Layer 8 of a small transformer language model trained on English Wikipedia (16 layers, counted from 0, width 64).
A neuron's activation on a vector x is GELU(weights . x + bias), where the dot is the dot product.

Input weights of the MLP neurons that the questions are about. A number n stands for n times 0.0054.
n1 (bias -0.047): -5 -23 26 -15 8 11 83 16 9 4 25 -3 -7 30 39 -38 -10 -8 15 -4 9 23 59 34 -14 58 -15 -38 19 13 16 -51 -5 31 -11 4 8 61 -51 -36 -14 21 -7 18 -25 29 -23 -24 -54 15 -75 12 -34 31 -32 16 -18 -42 -8 30 40 17 -48 7
n5 (bias -0.127): 34 -36 -27 66 -28 20 0 25 46 -5 77 -67 -23 9 -11 -11 -38 35 32 18 -58 18 43 80 15 12 28 -27 10 -31 -32 -23 18 -47 10 -44 14 -51 -41 12 46 -7 -26 39 -30 47 14 -46 -44 18 9 -33 30 -6 9 25 32 -24 -43 4 5 -51 -27 -33
n20 (bias -0.072): 55 -48 49 5 -15 -32 84 -6 -21 31 -1 -17 23 31 -54 -11 9 13 5 48 3 30 16 17 -44 2 2 -16 15 -40 -8 -26 38 36 -29 -5 19 -18 5 -13 47 19 -9 -32 -6 2 -19 -32 18 -17 -35 -1 -55 23 -93 34 17 15 27 5 8 -62 7 -42
n31 (bias -0.081): -10 -12 -9 -2 4 -19 3 5 47 16 30 0 19 2 18 -27 42 35 -17 45 -31 2 -7 10 1 -9 23 -6 -8 -25 7 -30 -20 -48 -1 -36 15 41 7 26 -5 -46 -4 -7 -16 -33 9 16 -10 -2 9 -28 14 -6 60 -14 18 -1 -54 12 -21 11 -39 23
n35 (bias -0.119): 26 -23 20 43 -8 11 27 28 -19 0 9 10 58 66 -41 14 6 29 11 -36 -12 -22 -8 18 -13 22 0 15 8 -6 15 -21 -60 -19 -31 -27 43 -6 -55 60 34 -18 38 -7 1 -13 2 -8 14 20 22 1 -66 48 -40 -48 59 0 2 -24 -1 -22 -8 -69
n38 (bias -0.081): 17 -25 66 -18 -39 24 14 50 12 25 6 -15 29 -31 -12 14 11 -17 43 34 -4 15 -41 5 12 52 41 16 -44 -27 22 2 9 12 -21 13 9 2 1 -57 71 -22 8 -8 -10 1 -46 12 -1 -27 14 13 2 -29 82 -7 35 0 14 -11 23 -34 -5 0
n40 (bias -0.106): 62 -24 14 -5 -59 -4 25 -15 -10 -9 16 12 0 14 -37 -23 -39 -4 13 -1 -17 15 32 -40 -20 1 12 11 18 23 -41 20 62 7 -35 -54 -29 7 -33 -1 68 42 54 6 13 30 6 -29 -51 9 -23 6 -17 40 -13 -10 -8 34 -15 -11 3 16 -34 -6
n54 (bias -0.027): -18 -7 16 44 17 -22 37 55 -10 -36 -14 -12 46 -31 -21 0 22 4 -7 -40 24 -23 5 30 -22 49 7 -23 -9 -15 -1 13 -7 19 -49 0 3 32 14 23 12 51 -2 -7 9 22 6 8 7 -23 -10 19 1 4 6 -7 -36 44 -60 28 33 7 -8 20
n57 (bias -0.054): -17 -26 29 -17 -7 7 -22 -19 28 33 9 11 1 7 -46 13 21 -15 -23 12 12 2 17 56 -4 -12 67 -3 -14 -17 14 17 -38 -34 -5 4 -14 13 -20 -55 -19 7 -4 -1 9 23 -1 -6 -3 -7 -66 -11 -29 10 54 22 17 -16 -24 15 13 44 35 3
n73 (bias -0.175): 30 -36 5 35 -20 43 41 3 -10 2 19 -52 24 46 -52 -17 -27 38 17 -15 -49 13 -28 23 -1 42 16 35 -43 8 -3 -73 4 -35 -68 -5 70 -37 -75 61 17 -23 12 -20 -23 8 15 -24 -23 21 8 2 68 30 -11 -41 -8 23 -34 -34 -36 12 0 -45
n79 (bias -0.145): 7 -43 15 -8 -24 -3 4 -33 40 12 61 19 -5 2 -8 -26 18 -15 39 -11 -18 -10 -28 11 -6 63 45 -38 -33 -77 9 10 -23 19 40 7 10 4 -33 15 18 -35 10 44 4 9 -36 37 -31 17 31 5 52 15 -2 27 -28 27 -19 30 -23 3 78 -76
n83 (bias -0.097): 28 -16 11 -22 -71 15 24 4 -8 20 17 53 -5 -24 25 -6 -13 -31 16 23 -52 -30 -25 45 36 -11 8 -6 26 11 -45 -25 -55 48 8 -62 22 -27 -15 -13 -15 -40 40 -33 12 55 31 -36 -21 5 -25 -11 0 39 24 31 37 22 33 5 9 -8 -1 15
n85 (bias -0.060): 25 -11 25 25 -3 -32 -4 16 18 -23 2 47 2 11 -22 5 4 -38 19 -38 4 -8 -15 -9 23 -14 17 -51 -26 20 5 10 24 68 -55 24 -35 -5 -47 9 48 -20 -9 -51 -16 23 -13 16 13 -11 -5 37 2 25 -5 -33 -12 17 -23 -37 3 -22 55 -18
n94 (bias -0.093): -5 -11 37 -22 -27 9 8 40 18 10 25 -42 17 -69 -3 -15 -9 -5 60 19 9 -15 7 75 -10 20 22 -54 -46 -27 39 14 7 -6 -22 14 -4 26 11 41 14 -11 -42 33 -38 10 0 20 4 36 8 -15 12 3 55 -24 -18 -5 -24 -27 -10 2 27 -10
n95 (bias -0.062): 5 -21 -1 -23 -22 -7 -8 3 34 13 -3 -13 29 13 10 -39 -4 -56 21 35 -20 4 39 10 14 -24 15 23 -58 -10 -32 11 8 -36 -18 -57 -4 -49 4 -32 26 0 23 33 26 9 -22 -38 -14 61 -15 -12 22 38 9 26 29 -27 -33 5 1 8 -6 15
n96 (bias -0.089): 63 2 -13 56 -11 9 30 41 49 23 -1 -51 36 22 -26 -13 -26 -11 -9 12 -15 -48 19 6 6 22 0 -9 -34 25 1 -36 18 -19 21 -11 -55 2 -28 -16 29 -44 -26 -14 45 -68 -2 -74 27 43 26 13 -15 37 -25 54 -30 -27 30 3 59 -25 -55 -28
n116 (bias -0.190): 56 3 22 26 -48 -19 27 -19 25 42 14 28 24 40 -67 -16 -11 -63 4 -40 -10 -12 23 -4 -66 -8 -20 -23 7 23 -8 12 -28 -13 14 -28 16 -58 -63 -13 63 28 51 -8 9 28 -19 3 -18 18 -15 -13 43 25 5 0 41 -94 -39 -15 39 -3 14 -1
n119 (bias -0.018): 33 -37 1 41 16 -4 20 21 -2 10 -20 -28 10 -9 9 -28 -47 25 12 3 -2 46 -45 2 30 78 -9 -30 24 -18 -29 -26 -16 -44 -55 -49 3 26 -6 28 24 -1 13 12 -8 -28 -16 -35 5 23 9 6 -28 26 25 1 8 -13 1 -19 -42 16 13 -32
n128 (bias -0.142): 60 -24 9 -2 -36 -3 6 -13 72 -15 -25 28 3 25 0 -29 -32 31 21 20 -25 -22 3 6 1 1 46 44 -45 -28 -66 -20 33 -63 1 -61 -12 -56 -22 29 -1 -58 -6 20 -21 37 -74 -41 -39 25 -1 14 -8 36 76 26 19 38 -4 -17 1 24 37 14
n132 (bias -0.102): 67 4 12 22 -4 -9 20 -6 -15 32 53 11 69 -28 5 -9 -27 -19 42 -66 24 -14 -13 -1 -30 68 40 6 23 -4 -48 -56 6 -5 -39 -24 15 -2 4 67 28 -28 19 8 -26 19 -37 24 -27 33 15 -8 -6 -1 79 -9 24 -10 -3 -35 24 -23 -26 -26
n165 (bias -0.012): 20 -46 40 12 12 40 -20 15 34 6 -35 9 1 -14 -31 -13 23 -24 -10 -45 10 -13 15 12 32 -3 -22 -26 4 -41 -3 -17 -9 22 -2 -19 -21 28 -14 -17 25 0 -16 11 11 -58 4 16 6 25 23 2 -8 0 9 40 -14 -4 -35 -20 9 10 35 -6
n172 (bias -0.103): 35 5 -13 21 2 -57 -8 3 -31 1 15 -30 51 23 -46 -41 -26 17 -1 43 -2 7 41 -24 -18 17 7 -42 2 -6 -16 -30 -3 -24 -63 4 -45 21 -37 -12 -4 -35 -17 -15 -3 -24 26 8 -4 18 8 14 30 -16 0 -11 17 46 -26 14 48 20 -4 -1
n198 (bias 0.009): -13 -34 20 -11 9 7 33 -8 6 -12 4 -13 -31 34 1 17 -4 -13 43 16 6 -10 -25 -7 15 56 42 -12 41 -2 -9 6 -24 -33 4 -46 24 -8 10 8 17 -25 24 -3 -27 18 -44 -8 6 57 -19 -7 -42 -16 20 21 -48 29 8 -9 -15 24 -35 4
n199 (bias -0.099): -33 2 50 -7 -6 20 -19 21 -5 20 17 10 -4 -19 -34 -18 18 2 20 -17 30 -6 12 48 -78 0 18 -19 -29 -32 33 -20 -9 8 -15 1 -1 9 -28 28 1 -43 -58 30 -5 29 -28 6 -5 24 -14 -13 -33 39 16 13 -24 -1 -17 19 -21 13 12 -6
n200 (bias -0.103): 21 -12 53 19 -16 9 -21 -22 51 8 35 -12 17 -6 -10 -37 -32 -21 0 -7 -15 -37 46 13 -10 -17 1 41 -41 11 -27 -4 34 17 -32 -3 26 -38 -15 9 52 -9 -34 11 -9 27 -16 -11 -25 93 -3 8 31 5 18 33 -17 29 -1 -16 43 -8 3 -7
n212 (bias -0.099): 22 -29 0 -18 -62 -7 9 -30 35 52 -5 -21 0 49 -10 -38 -25 -53 -41 12 -86 -19 -1 25 35 14 22 -20 -3 -41 34 32 -48 -2 36 10 4 6 -12 -28 65 -32 -2 4 -1 6 10 13 -42 40 -7 -7 9 44 10 0 10 12 5 46 23 -18 21 6
n213 (bias -0.042): 34 -6 -3 14 -25 20 4 -17 8 37 25 8 54 -28 -12 -49 37 12 15 26 -10 29 18 4 -13 -27 -1 13 19 -41 -20 43 -3 -15 4 -19 11 27 -25 -19 -15 -6 31 8 -29 -9 30 -11 -8 15 5 -23 1 63 -9 -13 -2 21 -11 5 -33 -16 -36 -20
n230 (bias -0.097): -13 11 7 44 -8 -19 -2 21 45 -11 -43 -18 11 8 -37 -32 -24 -13 -32 -18 -9 -35 54 29 -19 49 8 -7 -33 -4 -53 -33 78 5 -5 -4 -27 3 -11 24 21 9 -13 21 -29 12 25 -19 -2 11 -2 9 -12 -10 -32 -25 -5 48 18 10 56 -15 -7 20
n237 (bias -0.049): -9 -42 1 37 9 -18 -16 1 -11 -28 17 -23 3 32 -40 -24 40 -5 22 5 23 -32 -18 28 -4 22 -1 -63 -19 -19 11 0 17 -28 22 -26 37 46 2 6 23 -10 0 -28 8 61 -41 -7 -22 -18 -26 8 63 19 -10 -22 30 -21 -5 23 -11 -46 44 -3
n248 (bias -0.064): 71 -37 15 26 19 22 7 46 -12 -9 34 -52 -9 -7 -19 -2 47 35 28 24 -38 9 27 7 27 60 21 -9 -4 -27 -6 7 4 -7 -5 -25 -33 4 -28 18 28 -49 -26 -3 -65 -8 10 -6 8 2 35 10 2 -22 0 49 -31 -26 -1 -65 36 3 5 -13
n252 (bias -0.074): -8 -15 1 -10 -22 -12 -14 14 2 3 -5 -13 57 -4 8 -9 20 27 -1 1 -16 -17 -30 92 31 38 -16 -23 -1 21 -9 -22 22 1 10 -10 1 1 -58 -4 11 -24 51 -29 5 6 36 4 50 -5 13 -16 -1 14 19 -12 21 26 16 8 15 -9 -73 -21
n254 (bias -0.096): 8 12 16 5 31 35 11 48 36 9 -45 -7 -8 31 -2 -24 -46 -31 -6 22 4 16 -29 11 -5 3 -5 -35 -11 10 -20 -3 11 -21 -16 -11 14 9 -56 -28 -16 -2 -34 10 -10 -9 24 -18 11 15 15 -19 3 49 43 -1 -46 -38 11 -17 4 9 37 -36

Each question shows a token from some text and the vector x that enters the MLP there. A number n stands for n times 0.057.

" 27": -2 18 -10 -42 28 9 -10 -9 3 -13 -47 -3 -12 20 21 16 -2 -14 9 -3 10 19 -23 9 -5 -18 4 10 11 -6 -14 41 -11 -37 -30 -10 12 25 64 -2 -13 -1 27 -40 -15 -33 -8 1 25 -2 31 -7 9 -11 9 -19 -10 28 17 -36 4 30 -14 17
Which of these neurons fires most? n198

" gr": -14 51 -16 15 7 -15 -25 -34 17 2 -20 -12 29 -15 3 11 -10 34 -38 -17 -20 5 -34 19 -19 -11 -22 18 -9 21 22 -4 -7 6 42 6 -19 14 16 28 -35 -7 -20 -11 17 -14 8 2 8 -7 18 4 -39 -1 -12 15 -3 -1 67 13 7 20 -29 7
Which three neurons fire most, strongest first? n96, n252, n230

" troops": -3 61 -36 30 3 -2 -21 -4 -22 -23 -3 -20 -4 1 -3 0 -3 20 -16 -39 -5 44 -25 13 0 -20 1 5 5 3 -3 -3 -12 -5 14 61 -15 -27 2 2 -15 6 16 -2 0 -2 3 -12 12 5 21 -2 2 -16 -25 -37 32 45 1 -27 -21 8 16 26
Which of these neurons fires most? n73

":": -9 20 11 -42 -8 -9 -9 -14 -21 -19 -3 0 -14 -12 -6 35 -35 14 -21 -21 18 44 -11 -53 1 -5 -17 49 26 10 -30 25 10 9 -14 58 19 -12 12 -18 -2 5 -11 -4 -12 -8 -8 5 -10 16 -24 17 0 8 -4 26 -2 11 38 -15 12 33 -18 3
Which neuron fires most, and how strongly? n40, at about 0.9

" |": -13 15 -13 -47 -1 12 -30 6 -11 -5 -2 -3 -16 -10 1 -11 14 15 -7 2 0 64 -29 21 5 13 -13 -25 -8 -11 17 3 0 -5 24 34 17 0 33 17 -19 -13 -20 -8 22 -4 14 61 10 -32 4 -11 -9 -28 2 -26 -14 -18 18 -12 -21 16 14 10
Which three neurons fire most, strongest first? n94, n31, n199

" bar": -37 63 -33 21 23 -5 -34 -14 25 -41 -4 -5 12 -15 -4 16 1 31 -23 -21 -27 28 6 21 -15 -37 2 -6 5 -23 7 26 -1 -3 11 33 -14 -19 -14 4 -30 -6 15 20 4 5 -10 9 -3 4 4 -16 23 -40 -33 -8 27 16 4 10 12 32 -4 22
Which of these neurons fires most? n230

" though": -25 19 -48 35 5 -12 -7 -21 -29 -11 -2 5 -15 28 -25 -4 -2 -23 -2 -42 7 57 -5 -13 18 -14 -3 -14 4 -6 0 24 -13 18 0 -1 8 3 20 12 -30 -11 68 20 7 3 21 1 7 0 24 15 17 -21 -6 4 10 -10 -38 -44 -2 18 8 -11
The two highest activations, in order: n116, n85

" and": -24 17 -5 29 -9 22 0 -19 -23 -18 -14 -6 4 19 -12 -14 -15 20 -12 -11 -18 77 -14 5 2 0 -15 47 22 9 2 2 -9 -10 25 2 4 -6 17 2 -7 -15 39 12 14 7 -3 -15 -15 -14 35 -8 -1 -31 -19 3 8 -3 0 -52 -4 8 -16 -17
The two highest activations, in order: n73, n35

"ic": -29 17 -3 19 14 8 -39 -8 12 -12 -1 -15 -30 25 -14 22 24 40 -24 -21 -17 39 -39 -7 38 -25 -37 19 5 15 35 2 -1 9 23 -16 -8 -1 20 14 -8 -34 -9 -18 -13 -9 7 -15 -6 -28 24 -26 12 -12 -2 -8 19 -20 6 21 -16 17 12 40
Which of these neurons fires most? n31

"-": -9 -20 18 -43 15 -8 -13 -46 28 -29 -4 11 7 -2 3 -2 -19 -19 -26 2 -1 11 2 -31 27 -36 2 47 13 8 1 36 10 24 -23 8 -1 -7 -15 -10 -16 1 9 10 17 24 -12 1 -22 20 -2 -22 12 -4 4 48 -8 43 41 -14 6 16 -24 -21
Which neuron fires most, and how strongly? n200, at about 3.5

" guitar": -14 54 -7 47 5 -6 -39 -24 -16 -24 13 -3 2 2 -2 26 10 31 -9 -9 -10 26 -21 -3 38 -38 -7 18 -1 -3 13 -3 25 17 3 54 -33 -2 -7 17 -41 -23 -20 -24 29 10 1 10 1 6 8 -10 0 -19 -15 -45 -3 -3 -3 16 -15 6 -4 9
Which neuron fires most, and how strongly? n85, at about 0.93

" So": -4 26 -34 -5 23 -7 -54 -10 -24 23 16 33 -8 19 -6 14 -1 14 5 -32 2 20 -51 -34 18 -29 -15 -12 26 -3 12 45 -4 -1 -1 -13 7 12 0 19 15 -9 42 11 24 -29 -7 8 14 -4 13 1 -24 -12 10 8 30 -15 -9 -25 -46 15 -16 -4
Which of these neurons fires most? n35

" 46": -20 38 6 -24 6 3 -9 -7 3 -22 -50 -20 -11 9 14 8 -5 8 -2 -16 13 11 -39 -4 -4 -25 14 -8 4 8 -16 36 3 -38 -38 0 8 21 61 1 -10 6 25 -31 14 -42 -3 -5 30 18 15 -7 -6 3 29 -28 3 34 23 -20 3 34 -12 19
Which of these neurons fires most? n198

"ange": -14 38 10 -39 22 2 -70 -13 16 -2 -8 8 -19 14 -11 16 6 13 -12 -7 15 13 0 -14 -10 -50 -20 28 -10 -1 29 4 -18 7 4 36 -11 8 19 3 -5 -1 -33 -9 6 -25 -12 18 3 -19 30 -8 7 -1 12 -41 11 19 -8 -21 3 60 22 6
Which three neurons fire most, strongest first? n57, n199, n165

" up": 23 23 -55 4 -3 -16 -17 -34 10 -25 -2 -5 -26 -19 7 15 -30 10 -6 -9 -20 43 7 -24 17 -24 30 -10 4 -30 19 18 -9 17 -7 53 26 -22 -6 -17 -18 8 -12 15 -8 26 -3 14 -26 -2 23 -4 18 -22 -23 -1 -5 45 1 6 9 18 -10 23
Which three neurons fire most, strongest first? n212, n172, n79

"ening": 11 21 -27 27 -15 -20 -22 -25 18 6 -8 -24 -21 -14 4 5 -18 -5 -32 23 -19 25 5 -8 42 -50 15 20 -16 10 4 23 -28 11 26 10 0 -4 1 -21 -1 28 21 -20 24 4 -1 10 -2 -44 -7 18 -24 -27 -25 -11 1 5 0 22 -1 19 20 67
Which of these neurons fires most? n212

"),": -6 6 -24 6 -12 -1 -15 -12 -30 -3 28 -3 7 16 9 5 27 -9 5 14 1 69 -15 14 14 0 15 22 -24 -22 -5 15 -18 1 -3 50 4 -16 15 13 -47 -11 -2 37 20 0 4 5 2 3 12 -23 -6 -54 -18 -2 -5 -20 -36 -34 5 -2 -2 2
Which neuron fires most, and how strongly? n248, at about 0.67

" rec": -10 21 -49 -19 -3 -33 -4 -22 6 -15 -19 21 -15 -6 1 27 15 31 -46 -32 -11 20 -15 -9 11 0 -8 -2 31 -20 35 11 -13 14 57 9 -21 19 4 13 9 -12 -19 2 -27 29 13 -12 9 26 -6 -7 -23 -58 -8 18 -1 -3 27 30 5 14 -1 16
Which of these neurons fires most? n212

"\n": -21 38 -34 -28 -7 7 27 -25 -27 -13 14 12 14 -40 -21 38 22 -14 0 18 14 26 -10 9 13 7 17 10 -11 -11 34 21 2 10 4 14 15 -23 63 6 1 -20 -21 12 -6 -7 -22 -49 -14 15 -3 -24 1 -30 8 7 1 -16 1 16 -31 22 -13 10
The two highest activations, in order: n94, n198

" the": -14 2 -6 -16 3 -4 -24 -16 19 -19 -15 13 17 -13 0 15 11 22 -19 7 -23 83 -23 -2 34 -19 10 6 3 -17 2 13 37 0 3 -3 -10 27 -1 -3 2 12 4 3 32 13 -4 -17 -2 -39 -4 -1 -31 -13 -22 -14 6 5 5 -21 3 -12 -8 -8
Which of these neurons fires most? n20

" St": 1 53 -26 -32 3 -11 -45 -25 11 11 -9 14 -2 -10 23 20 -4 31 -29 5 -10 24 1 10 11 -30 -23 3 -15 -4 1 -8 37 11 35 -8 -13 24 12 -21 -20 -13 -4 -4 8 -25 -30 1 48 -25 7 -4 -19 31 -5 -14 -10 9 43 1 4 20 -11 -12
Which three neurons fire most, strongest first? n252, n96, n213

"en": -32 34 7 21 0 -4 -31 -30 9 8 15 -24 3 6 -4 1 -15 29 -44 -14 8 19 -9 1 0 -52 -22 41 6 38 30 2 25 -11 1 18 -14 14 35 -26 -31 4 -1 -6 28 -7 -11 14 -36 16 16 8 13 0 -8 -33 31 19 6 -29 -20 -9 -4 9
Which of these neurons fires most? n200

" often": -4 43 -38 9 12 9 -8 -13 -18 -17 -11 20 17 6 -11 -1 1 -2 10 -23 -21 62 -28 2 19 -13 -12 8 13 50 1 8 -34 -1 -17 22 -13 3 0 -2 -9 -1 20 -4 38 -2 8 -29 -7 8 45 -6 -15 -7 -22 -22 10 3 -15 -31 -7 -8 12 -19
Which neuron fires most, and how strongly? n35, at about 2.3

" det": -8 25 -22 -10 8 -36 4 -28 -4 -23 -20 20 -2 -8 -1 35 1 13 -25 -8 -16 15 -25 35 -17 -28 9 15 15 15 19 18 -9 15 69 -33 -22 -6 43 -16 -7 9 24 -6 4 22 25 -6 14 10 -11 -24 11 -40 -31 -27 8 -15 23 -2 34 -21 -9 9
Which of these neurons fires most? n83

" a": -1 15 -17 -13 21 -19 -32 -16 10 7 -20 39 27 -10 0 12 22 34 -9 5 -19 62 -36 -12 21 -2 -20 11 -13 11 17 3 11 -8 0 -25 -2 20 35 -5 -10 -34 22 2 2 25 -18 2 -11 -15 17 -6 -38 -29 -6 -28 -6 4 22 12 -20 13 -11 -21
Which three neurons fire most, strongest first? n31, n119, n252

"ch": 24 9 -43 2 -7 -18 -20 -16 -9 22 12 22 1 13 -8 -15 -29 28 -57 19 -9 5 22 7 17 -34 -64 18 -7 -7 -16 -11 8 9 -5 34 -9 15 55 -24 -11 22 11 37 23 19 2 -25 12 1 11 -14 5 -14 -44 7 -5 -1 8 32 4 -2 -4 -2
The two highest activations, in order: n20, n230

" time": 12 34 -44 29 4 -7 -16 -18 -16 -51 -12 4 3 12 13 5 -3 0 6 -2 -15 42 -9 -13 22 -24 -11 36 8 -2 -8 20 -39 5 1 45 27 -4 -17 -4 3 15 22 -26 6 22 27 14 12 6 15 -28 -16 -28 -39 -18 16 40 -14 -17 -19 -12 -7 -17
Which neuron fires most, and how strongly? n35, at about 2

" can": 6 60 -44 0 10 -12 -5 -15 -40 25 -18 12 37 -1 -7 2 -27 2 -14 -36 0 41 -44 13 21 -14 -10 -9 14 19 12 13 -18 -13 23 1 -11 -18 -15 19 27 -1 -9 3 22 -6 4 4 -17 -4 28 -3 -29 -36 -2 -5 19 17 -4 -32 7 7 -16 38
Which neuron fires most, and how strongly? n132, at about 1.1

"|": -22 35 -5 -51 -19 3 11 -25 -29 -3 -4 7 23 -19 -2 4 13 -4 0 11 19 53 -10 7 -1 14 8 4 -29 -11 29 35 1 6 5 18 8 16 53 -2 6 -6 -3 -6 20 -3 -23 -15 -15 1 9 -37 -14 -51 23 -10 6 -23 25 4 -13 5 -26 6
Which of these neurons fires most? n38

" encour": -35 34 -18 19 -3 -17 16 -29 4 -40 3 -23 5 -24 17 9 -25 21 -25 -33 -21 -4 -8 -2 -25 -21 39 -19 9 11 0 38 -14 7 19 23 -31 -4 54 5 -4 18 -5 14 33 24 -15 -19 2 -13 21 -12 23 -36 4 -12 7 22 -10 19 32 6 -14 16
Which of these neurons fires most? n54

" old": 12 45 -29 23 16 15 -32 -26 17 -2 -9 11 -6 4 1 28 11 22 1 5 -6 58 -3 -31 14 10 -4 18 -28 18 -1 -1 5 24 -22 36 4 -5 -5 -11 -10 12 2 3 17 9 -2 -22 -8 -28 23 -31 4 -22 -17 -38 20 -4 -13 -24 -16 -12 -15 -39
Which of these neurons fires most? n73

"S": -15 40 -36 -10 -28 -26 -53 -27 -35 -14 -8 13 -18 12 18 -8 21 -6 -15 16 4 6 -13 40 35 -17 10 -29 10 11 0 2 5 -9 17 1 4 -17 66 -9 -16 -15 59 -13 10 -15 -22 10 8 10 8 10 -13 17 9 24 -3 -5 46 -12 -29 1 -1 14
Which of these neurons fires most? n83

" mom": -31 50 -28 26 3 -37 6 -19 -17 -38 -6 -5 19 -19 -21 20 13 19 -38 -29 -11 12 -13 -18 -23 -38 15 13 18 -8 -28 0 19 -8 22 9 -20 2 7 23 -21 10 0 -4 2 22 1 18 18 44 8 -19 11 -29 -37 7 1 -9 31 2 36 25 24 13
Which neuron fires most, and how strongly? n230, at about 1.9

"viron": -17 2 -20 47 -9 -30 2 -37 17 -22 12 0 14 -14 8 1 -11 -11 -36 -29 6 9 4 41 3 -62 -52 2 15 1 7 18 8 3 8 23 8 4 -3 3 -4 -5 25 11 26 4 -13 1 1 -24 39 -29 23 -8 -36 -1 21 -4 -8 5 4 18 -10 54
Which neuron fires most, and how strongly? n116, at about 1.4

"ated": -3 10 -34 11 -34 -10 -2 -9 18 8 3 -6 -15 5 0 11 6 -17 -23 -11 -32 54 -22 -26 41 -21 15 16 -18 46 40 22 -32 6 -3 49 -15 9 0 7 0 22 -5 -6 -9 -17 -1 8 -17 -30 21 -15 15 -36 5 -3 -5 9 -9 -2 -16 24 -24 30
Which of these neurons fires most? n212

"ff": -23 24 8 -18 15 -50 -42 -40 3 0 -12 20 8 -12 -4 -12 1 2 -21 2 15 -32 -5 11 -5 -47 -37 27 9 5 14 40 1 -3 18 13 4 4 25 43 -15 -14 -31 2 51 1 -10 12 51 -4 20 -8 5 -15 22 5 -4 -13 -2 -17 20 -1 6 -3
The two highest activations, in order: n200, n199

" 12": -38 33 -20 -15 31 16 -6 -11 -2 -19 -20 -2 -41 13 11 24 -17 0 -15 -17 1 32 10 -16 2 -13 -1 -3 13 18 -48 25 -1 9 -4 -5 20 7 45 -7 -53 -4 46 -2 -26 -26 21 -1 23 2 1 -7 -4 29 -14 -29 -11 22 18 -18 25 36 -29 16
Which of these neurons fires most? n198

" As": -4 30 -45 0 -11 9 -48 5 -20 -21 4 42 -5 -5 -15 -5 18 9 -39 -16 7 44 -9 -27 13 -38 6 -4 0 -28 1 -13 -5 13 26 -11 3 14 58 -21 -19 -2 18 0 -11 -2 -11 21 24 26 17 -1 14 -2 -17 26 22 -12 -2 -29 -18 17 18 -10
Which of these neurons fires most? n165

"5": -14 26 2 -6 19 3 -29 10 6 -12 -25 2 -31 15 1 37 -33 10 -17 -23 37 20 -9 -17 3 -4 3 18 -17 47 -27 18 10 -15 -27 8 10 12 59 -19 -30 7 12 -14 11 -30 -5 0 -18 -11 -12 1 -35 35 -17 -10 -19 23 34 -35 18 24 4 20
Which three neurons fire most, strongest first? n254, n230, n198

".\"": -23 10 -59 -18 -15 -20 19 -13 -28 -1 22 10 5 -24 0 30 16 -2 1 12 -3 58 4 5 21 9 31 26 -22 -10 15 44 17 -19 3 15 16 -29 37 0 -9 -24 -20 18 -2 15 8 0 -1 0 12 -25 -9 -48 -10 -9 3 -25 -5 -1 -11 -5 -1 -20
Which three neurons fire most, strongest first? n5, n94, n38